Layer 4 of a small transformer language model trained on English Wikipedia (11 layers, counted from 0, width 128). Numbers have three digits each and are written without spaces.
A neuron adds its activation times its output weights to the MLP's output. To switch it off is to set its activation to zero at one token and run the rest of the model.

Output weights of the MLP neurons that the questions are about. A number n stands for (n - 500) times 0.00097.
n19: 525489344576411492504577379643439438665294390475732302486496511470618700120380295484496434382444624631435537576525558452448662284443500437536508531569624447361599484525684609553500755358589474416977512595236500410539457481562541677426392478398601455273328456564655755530608258504614549343343397570250481496504658482590515454359542546763585642415456504581563525633452500527241736354597
n21: 348708471425322431576623375403399350554553479607588356510328586493444511504566401485452388478453521441563507306376482384678637639426565123406695428744559548518382336377363598257401716448545639440500250575507559436643450478605449426595515535529525689411402422518570364525793339465672552401546224586407694632493407453376664385652589290504472643796735610356682685389438476590618412564668
n136: 558559276525448382229480373436599464451571538751484436585622631732405521490588593431478310487493516579583329331350513669560462493567566503650554355511349517389359726423470566568474439569630470558482682558524483398563413520494513430625580542527500735581497529413813620464550394364735402507699259568525490555628532644627347513304581524664351373407375567490411398412238352418364500597414
n141: 403539546517445627478479434367584619707569520618538527422444661365544612560584503600433264454729483540376274649446465550455586368337604458458708482646514453287467653366588376437655536496445393347674508670464525530731373521550479504155514552576393716623394580707387581507527291521472617511451544531584478585335338380399543239400692625378361588623578450191596649186717571467411425479450
n195: 436436500475540629572876511439583508693314544649720114474540557504280581257504537440627496580534431453611420512268530531700229560629634345364574468629663434636484391649481343460243543529353538414390797511350789546526455619682523558757581586512578435342430380415671404469347405537413416295626528417369453421664492530230612533567277666415643623650496365435412258434570654552363585496477
n232: 434513635500477601593682456538467437697890651640663512543611430571467226408757460517399490538538497418519503490515431468572581460539619354500487577434676464668405352622516695461372411479513484582514407447322380551417626394512256370483284450415419593554676374393360460455507566466608419325517454557567662760624360436557555435572654473600334350514535429401574489474407435583385423446484
n250: 567410515454342492598350489342426448758482489662297485518739534743531448214709441663457361567579457388368564376464645439654419414380608489676573607455535585481674476522680504439552314430488626771569316771535366415685548606751523404508694559408526307546340370378153650538431312422657592519693282496504449594489588466688496489305260551599377527397632554500523341608350407759307325585435
n275: 637349441609435615610364381479460535601401639481363670608554481567460319426422375639363558604426493396435781512515473516458599480197367454635472573458258373446508496394539473493519376509605398290554483845560358383343637758431555686611488591770584551198436542283212480527412217553697474476417091550355653395516321395491618522561632379413470642500820630562582630440731570597653559703339
n308: 500418356574718727635557479354370521578584545527714476479602675399474405453696497330510561414342620558402611603572440612411545496397568389667507534559405529454529466500475580483426364350425312768535422588274308413493595583527338558323402227456324680449476549772515474529663489303518679460553419521449526635507531582480417341353552426653773425637755307250608400537156609593441279567627
n332: 388944230431368352650658562508523537460460468511500522489473702496511696522451410551549290570467740539428541595493533444278460454526409471616474434307560534463719508471529552469800390776438496409357572616504504521521665563593444192356496392624464541594657507399500542656776374428650664582429736529479370573382429537484407379359534519433095365339271511758559558474715492385399451540448
n401: 443482609476831327542529604402485493417518245299376493531523439427714550707361436592697493356504490580550420369445593526313709693571503811661781485532389489550440634358449253455695388596288467511418504468778713653643438664401690544569193660363486453476468311463504356493571575493525512349508590514313425405431333359460496503493675432345346330678464467699544589597457573455425533529610
n408: 496353558619663565270554618193481461464535497503440338538729590278813711525659535363659507371439417472609297455624575369690570689489545392445478276504699356557326664278453572428468597560233493486248719358560584503326254580558500555618416394209475675425486699504419458551559526543436500559415474389304605394522404565368628479610441545489434492484743427550740657504570496489626635379456
n436: 450544482366669473691562529567834464689393482427572504514369395294647698445563496327392387562529483441721511327396417393527347591597368373452381366576526381478556535554722367503539368601565585493543599633523319486511446735445504764335636446455536500479327478478590504533528633400565638222325349518183466546562570646593194356711519466407577268364500711595456659444500632595396788269618
n447: 366336655439609523605554599546630408414447452503352580758527518561478504382383521409370504717590572510472586537473450475589483519585609375438482609230687420397533477332740411269560459603321254405631589691348751742714420623487598401644561374419574320354528623358531346352430537595504747645649467543428637444249500636679551552205548452398576507386432675411616404474260452362484355390511
n449: 523441543412665620570598364538459702531577568237327538417330508816233720531538500372575582367567534511504571617511450488589619344512511426385452488483428704325484608561840177608396633392312508407555636430386540622345538603544429620426528377444481504608397334619778516524428545481694544599421597196231313398719525492548456632657585594420678243723516221226504727299606319291341405697472
n461: 451469253431472297484458298554680420343519259643323433607659427546552496308618766569452458550458408507496527548493546709434620348409504680608551508416531731454457398357558758238575456517560298553500404527389496554370345554644477320549558583135504643525686727516446492667142500583416666442484111565489436612427488523760317511876421448719578428462431621673605487539546695620366554458391

Each question names a token from some text and the token that comes next. It shows the activations a of the neurons there, in the order above. A number n stands for (n - 500) times 0.008.

Then comes g, the gradient of the next token's log-probability with respect to the MLP's output, scaled to length 1. A neuron's effect is roughly proportional to its activation times (output weights . g). A number n stands for (n - 500) times 0.00072.

"with ", then "around "
a: 532482480486491655480580479497480506580483481496
g: 671458522272658604509190500562538503614743540754605551469827477507311332390466584581390620509629494668415236554410646523600460426426395630528576525522449439375354669661552630339408295224609441583465564542671449440476641525436515640631546378527367588642505230390456402357456608681372468376420570600538177498551460554501449512688550389620425172448319509497300461596614609621453539454622
Which neuron, switched off, lowers the next token's probability most? n232

"ts ", then "that "
a: 591486497486494496481490495480504539490515493499
g: 416743578605401413357457495580499460539659509595645743474550693578550502409574532481556374528669561520477491542641501497255288573274461660416506080611321597605432311509590479482631360503415410538551534540655481705680511476490645326464227622565551492449402641165514423417527567575329497503677764359657455595637632481326419418510279534446370330495443491412704518452621415572338546219664
Which neuron, switched off, raises the next token's probability most? n19

"k", then "é"
a: 499499908649500499482499882496499479489759479500
g: 539577373390510435526585511723541408382663507420567540324608433213632311769564502415555500609479731363592476595523442402483451526440418351496519388156664566492430518313541689386642584469414468505478396453458373641480668615498385598638432279468309636574495674534711764671422319474448444530491451828369358634511376520613492457501617465257334621306511537668659449449283368490826559511485
Which neuron, switched off, lowers the next token's probability most? n308

"by ", then "William "
a: 756484498487480485498871479489479488505494498497
g: 386498449454445353623544495722680448546630145418359672504498614645478610549392485396674500719323561588689513465423479614569589333402348496628449400578476492508482334210463360500481585539660464271715490531477648451594376433539650285465525480492597625196331341650469390388386502383560413632575565563688566504596730676823559288587508492399711412402514553547650401462367324451547554218550
Which neuron, switched off, lowers the next token's probability most? n19

"o", then "on"
a: 500494617483500509491499493497496480495706481641
g: 614548552424457555581401446514634277514529638416414644382609282534548532602317477537532567220451385420539560677560442556582500436498546615469367630429417555497586495479585418443303478362384394451695718588585380559494655460554600692705295404525353363576780472685299535673423456542479531581581561373550475539563328288623616583148539594286658439624846347621592346331565584270358459237617
Which neuron, switched off, lowers the next token's probability most? n447

"1 ", then "has "
a: 500493975584500489559500479486500954569610499684
g: 694352443562471543339363380494330589694443392630478422453450608413500545440573508374416695523798466503552507434638691544472435456333577552375398557296629563571536776432573358537460642388729533659532720338517780437541384148555474410617163624399189531729425511351758536554540325518666537437474497579459292431463450489458497348307430444491481575437536619774356584439645531605445509509519
Which neuron, switched off, lowers the next token's probability most? n136

"I ", then "Pro"
a: 493496644501481481536500497716500811508582500509
g: 537462638662162556362652536718568450418370311543370376623497580516720353730589469676393494374659645450481558602605395528531526533473354519267388551449534415445503635273416490520393484608336487489531503183522533587524663550467371149342347567427602692477540701501420482609504722440415490435418623380432447665487408690581699671401619684429494624519452566671223336464468499409658689288464
Which two neurons, each switched off alone, lower its probability most, in order? n408, n332

"d ", then "to "
a: 491553638680500513498500539481497694515653497479
g: 797621626379429564382507494489546469602505531554755525446799476662443287405377444415562312787576553400412662592588516465450358434316401628443559542354256425509488525376546389733758514578352370578513564660539585459454295482510420691608442751304497683506701613349570572531592703696449291440712386466334552347425571431300580462471482350402299337520453603377610520536366458682355387448470
Which neuron, switched off, lowers the next token's probability most? n136

"+", then " "
a: 488499499493499498555479479487539479480480652500
g: 679512404376569617591541457379484428492681670415233396738539712636451490483476584455385729597446502470560748425632564427255627280399553402435403375621516601467776467422396513553340342407498382409398618534384625598411475599668441510374663354205409555615370571465528585428693344525570658688334704716482390372521455636570502428608139333366654632374403588507604428669566449429419363522568
Which neuron, switched off, lowers the next token's probability most? n449

"C", then "1"
a: 500489782654500489486500495500500600586493487479
g: 485320493656431682494474449642464526556517443510596678623449586511286463550522500568539338586605473503544359615693376268404596648576520520611294277500445390639299376601705625478494319408529801765565474534459704325442492384344557348394478336393679598748584338657146253523475489386418340545457540566578524427606317608499447368414536564503417629512725521545291499307604495679495696650380
Which neuron, switched off, lowers the next token's probability most? n141

"amm", then "e "
a: 497500495497501479479494520634519500500576500500
g: 544376480444636583457551469703549447282453541533363682296497635478566445333518375391471425597488578248501607408532360454513465653581377445502591602476590523523457385642669633593434535634714610805377203456527194744541347663620571473247534495362235284406493577603482359501654543714433623501645423509353393226647606494482418642574642546481512569656478485473271271493532725379429439538662
Which neuron, switched off, raises the next token's probability most? n332

"le", then "i"
a: 500494769591480483500499500499499497485486483483
g: 635835656587666603470439414678591550570478577529518449510598427676429801447380489556407217296712724253483644447521699432317513239565543400597535437524233347570488422197629453611480435341337655454581290506591433476253451558412543383540598497463506453516664501544400603468435484679531670581316598477667544355345501595494264485567362467652543510686240528483555575525591586527471330433404
Which neuron, switched off, raises the next token's probability most? n136

"and ", then "will "
a: 479485480496495485497491500481497744479483479540
g: 470369360473585425592695319340541428435564331549736547649622744324328456205408449537416434640730480621449499471439578430502628476422688612522629605563538629394368532481561257517485645461575289607352781461404562380619425444510477652623624483315285724593625346444522455594543632549318421366577392536452518361624626414349282644447402406491455407618282646662562449602586641638201367684500
Which neuron, switched off, lowers the next token's probability most? n461

"| ", then "1 "
a: 479535479483493587500497486492484500479494497498
g: 555761521482660574516618295440520447738391641391566517584509280372484579515492344592475444774568294278717538687592416408692496685476678548566520627502422700627351352695463233348401555391414615565532525600521657499528317460574588516541497521474401221589780413391285472490442605496338583631395514453279530593820342373452377529323542477644460356479621380610350490360623380453517403525365
Which neuron, switched off, lowers the next token's probability most? n232

"with ", then "N"
a: 495480494480489692481551499500485499517500486498
g: 484381469395518476714522707509677440428418350481276572507339656637628591542424466593625444344475456543566488401451442518683633478518300381467478510459378463346586846248480547587461597657453452640691398452606286456680466383537406427329362429507389566402504633812625396386428505378648494615577550415459518589591764698526353291681529360436695689467528574769558533275439399444202575440281
Which neuron, switched off, raises the next token's probability most? n232

"n ", then "("
a: 620563482534500496497500480486493709483536499508
g: 404355429450578402505420628490298370513525389164623352605532509352645540545572414436490446715470496619612300542748663484510367402299634793454544566600526686514606748397501302438394566441301509481514298676410278483288566647602489635609586653669355551529366448627614438367498463510500572769598459338338343389417336531484436399526618352469641496435621451633687650615663615195447508494600
Which neuron, switched off, lowers the next token's probability most? n408

"m ", then "for "
a: 479775533516500484499500485491479692481479482558
g: 795495610394604416655417460384348513444495359540653513261528522552504463343434385442507361720398514578699538306550428481442574454227663532496211490361308299320503481644412596646589593493683335654398556625665340366416465485534708693740545606280529550408341606590457508559510481533516484606796312441414545454427452458328508596585577494474240353470681656433701663426645501480417390658711
Which neuron, switched off, lowers the next token's probability most? n21

"ly ", then "st"
a: 487484485610500497500493480498492482489480479488
g: 463292605424498677454664379494556435426610683447246484544595239561346427301614639337373496636650320371400413566577418472504225381403454633553699419363632409629593444513674644399564523419492512578345625751459609548581420241304649468542642578618481333660751454534437544624548358543457348434655386508608560467627487474684422697260564657480406388429384656709647442477368434549421433737306
Which neuron, switched off, raises the next token's probability most? n141

"her ", then "first "
a: 481499490479700554499484494494481494528500508497
g: 367580464589385411573557555456362625457340567491541493387533537512375497565709616595540622730415416467618561517525712540381433456628532502330564526392461623709393240208629253463514473642456530264562647534577463370455613323723548522479604311404564540520486289438853226735491358480409358657513486355454675427661339572427790344438424627426306444561591579612526375507614735525616399342365
Which neuron, switched off, lowers the next token's probability most? n195

"September ", then "with "
a: 662486496494483485490480486500498480490481479496
g: 803628548636479498681403658534573691457560598578487563603566665595570639287516418387586577718448469662517420418505557441201567486522559407349310442478416382259451284605413530582442357366560238543319716500291500536368382624627538681314523461420303463497416591572433630582680321692513685483476319571405607374406753431571415663457313444709379591522462633544329476627475435538550167495507
Which neuron, switched off, lowers the next token's probability most? n19

"qu", then "ar"
a: 481499485500551500500646499500615500500498619480
g: 610521548411200589604468320379168514532340389383496666455470576672578490374503377565711694526390481656575546503502249421503482660339626454407390684475562649812500318580402552553222674554632509313314616583538597563480618707642595353369461620402451443435378430619672498422586545425457411457531534741398543463595549599374457565426555592529858263469424395649623323540415483330386487578334
Which neuron, switched off, lowers the next token's probability most? n449

"g", then "y"
a: 500485673497499488489499479499481479479485498488
g: 596472449475322531300490349351535511628414558636573528574533534577544656490405718262466394633514767509524708564550362624591495401458333433342709528301636511349459733623293585298346629364358412343366496385565574437582469468435595347413443551636568688407651522523477593479433350501531536746492473444441335494816420837411521600506522353593287647559687464392383373413679520420748351601293
Which neuron, switched off, lowers the next token's probability most? n136

", ", then "which "
a: 801495499499497481497541483500479479487529485490
g: 588557566197693573453474683738410506378400458296429362768653442223360365474829642520537496619356570514534421501488408292580499549275350402473475658464504549304472605465491477388680386291351642552434838405356531598308488581473571466473580424467352516605582459489609403290346513599550590600550561723504396709619585567624728613589318482528325581372406546515522475647441674417431516304581
Which neuron, switched off, raises the next token's probability most? n19

"ic ", then "| "
a: 479572480486499479500498580499504493578490545538
g: 406494394440723393583454695532387229489549501250338594518339585472781658637359421497411469545541536281375610523616637380335401521678705403437650609706354780597563573534516421349570794567413518375556465598572370479596526456254554575479508443636522484251425646645474332586490781436378621364571367458477440461507333450514354470241389603485494579699503380689510341489596642405593682402362
Which neuron, switched off, lowers the next token's probability most? n436

"into ", then "a "
a: 706495485496489480496802491492480483536479486495
g: 336542431717482475327620584722129403289464523290652630549592577230623618554589497281530524576403473214402597377552358675345395489337493613539530688524427574726529595447603484442610558469464579376430532549278508463327375550544438392571584463472477229643556375440306364467704645473695737585326422610406494427526365565331641525493534455732662657482562654484707496346600636453535388505566
Which neuron, switched off, lowers the next token's probability most? n275

"at ", then "New"
a: 714482499487489505500485485499479499482495479500
g: 427443439454600322582546542259618357369551311587334497399388689487578691404295540516542795583346596701496512380424674441570713461573360397382419707485402551476485526411393463511393604510477416667608474530323654547675530616554435589469449403589318562332375708472383379250404652365515398467340570448397802636551548650517513521802650335554532741336574596508594590368521695384254645396343
Which neuron, switched off, lowers the next token's probability most? n19

", ", then "l"
a: 517482479521499614497493491491496582491492479480
g: 455687421432630675305520375356613466565623612786601554453537607494406547592219685524338346444498420599287279466510561614460442541615391534622428283557579570685512480593508472287518487393578489580396410653412460588465436269365625597467413351476592602650610418208465563704868344474527535237650513509590564577657410393422524819387439540469537344640345428361482472738594343320427496585534
Which neuron, switched off, lowers the next token's probability most? n232

"un ", then "in "
a: 480507492498484496500482479497589488486484481486
g: 497336495563532402481526580453319382379552550493665457613344488542701420481488559668595442459882580541547215547201657667448548487556409459426454571672497577480334626527664512453550540532562642481373317567374554617524396596667599585528433237487195363441472443379550471653766500391590376525541489554323217529224488411464528320613779401704421415405513619467531547788430378676675464381432
Which neuron, switched off, lowers the next token's probability most? n401

"the ", then "sit"
a: 482480479502498492499480491499499552549497497482
g: 550541471506517922558578320375706345493520469651627494450737520592450381224274531410488394404721417413377311743296446391449462316450569690698489377609521753518621420563566607462555306305585506458426576752574508371479576442529629552596645508445470420652579460417587497609576402623487440295553388541328615469632595252607397594318421314506579381491310635637536392299425515579416669606414
Which neuron, switched off, raises the next token's probability most? n408

"I ", then "Wor"
a: 498479655489479488494500497650500587515532498491
g: 529475550596425420423616618661558429487413352564613512483380566512503457666370413697502459253395510444523516483648417595484556325600406483417343460598561757462363618457324635482528527621456452539682523257647592607563605623290416207248408676638791527362496588592365491461688763450592480365377468454567606510263329840560508571642650516380606480331525349493369569572379622313592573305213
Which neuron, switched off, lowers the next token's probability most? n332

"K ", then "de"
a: 483492498502499497666490479484492780577480480490
g: 517593607543501563689583548338528664550673711618541537238460350531604485206445465389577384400425366445286483564485610577376549521321415376702639236372644624523654220517479563557548333506474526635412431584320715612436620623302532399512384500484556445588538427163352514305607501650575564688370433580452786382505741455456435378642362613510493524604484548385445650371391299783523489626560
Which neuron, switched off, lowers the next token's probability most? n250

"to ", then "E"
a: 550481495500480479496479493492485480485499518500
g: 419497519619429574583341536560629601484417303479327630446544490697657640586259351446861313319253474458449506430502336415579712504421276331637479597347536465528560588426435732429364582740441545639752450405546493441566413571666586436453275501539465467202330559664413424254585441476693535559532386628600411484478622696657472275535716470500769638330515614466533459563394421430428565416556
Which neuron, switched off, lowers the next token's probability most? n19

"ak", then "es "
a: 500479781497493538498499908773513480487482483486
g: 235505345263368138420600593309494557432349545388503558537253511530505499450686585364487383542716514359624551491535561638554477268821589533677310498528599527539534423364776346649620465677411463504500864442407665319579639294430419487394587466460574349475476487539409463422504599588625443327424353386520420701554635522502492361619500585601386457548367605748622600447636357656426628607425
Which neuron, switched off, raises the next token's probability most? n308

"ec", then "in"
a: 500498718485500496498495639561490500484481494497
g: 532543365679362550467606518303559425621497461289375574315565404420587607537378641591443476669819266427528723494603503415458446528564613514375398720365652342552585427281331615385402561652415421455520442486417661471464707346457607639639585518576561450339723640353519552577373433596541581533589460512765768680417296542276534599159650615292508563454460594538441296350479322604348413435546
Which neuron, switched off, raises the next token's probability most? n308

"| ", then "R"
a: 480479625497499556487488479489495486496481498500
g: 573702635302595538365561631271410500530522346307408376619604444500567647555471529379489488551434496685449506626428470077281685358697619517554607712623481399489728578338510486508651299372487696441413460427396555620573569522576742399352527590228297396469590437652414626476540425491458376439383176716546540505449547451575527385399457379543564526453568906557614435581593571569556378479335
Which neuron, switched off, raises the next token's probability most? n136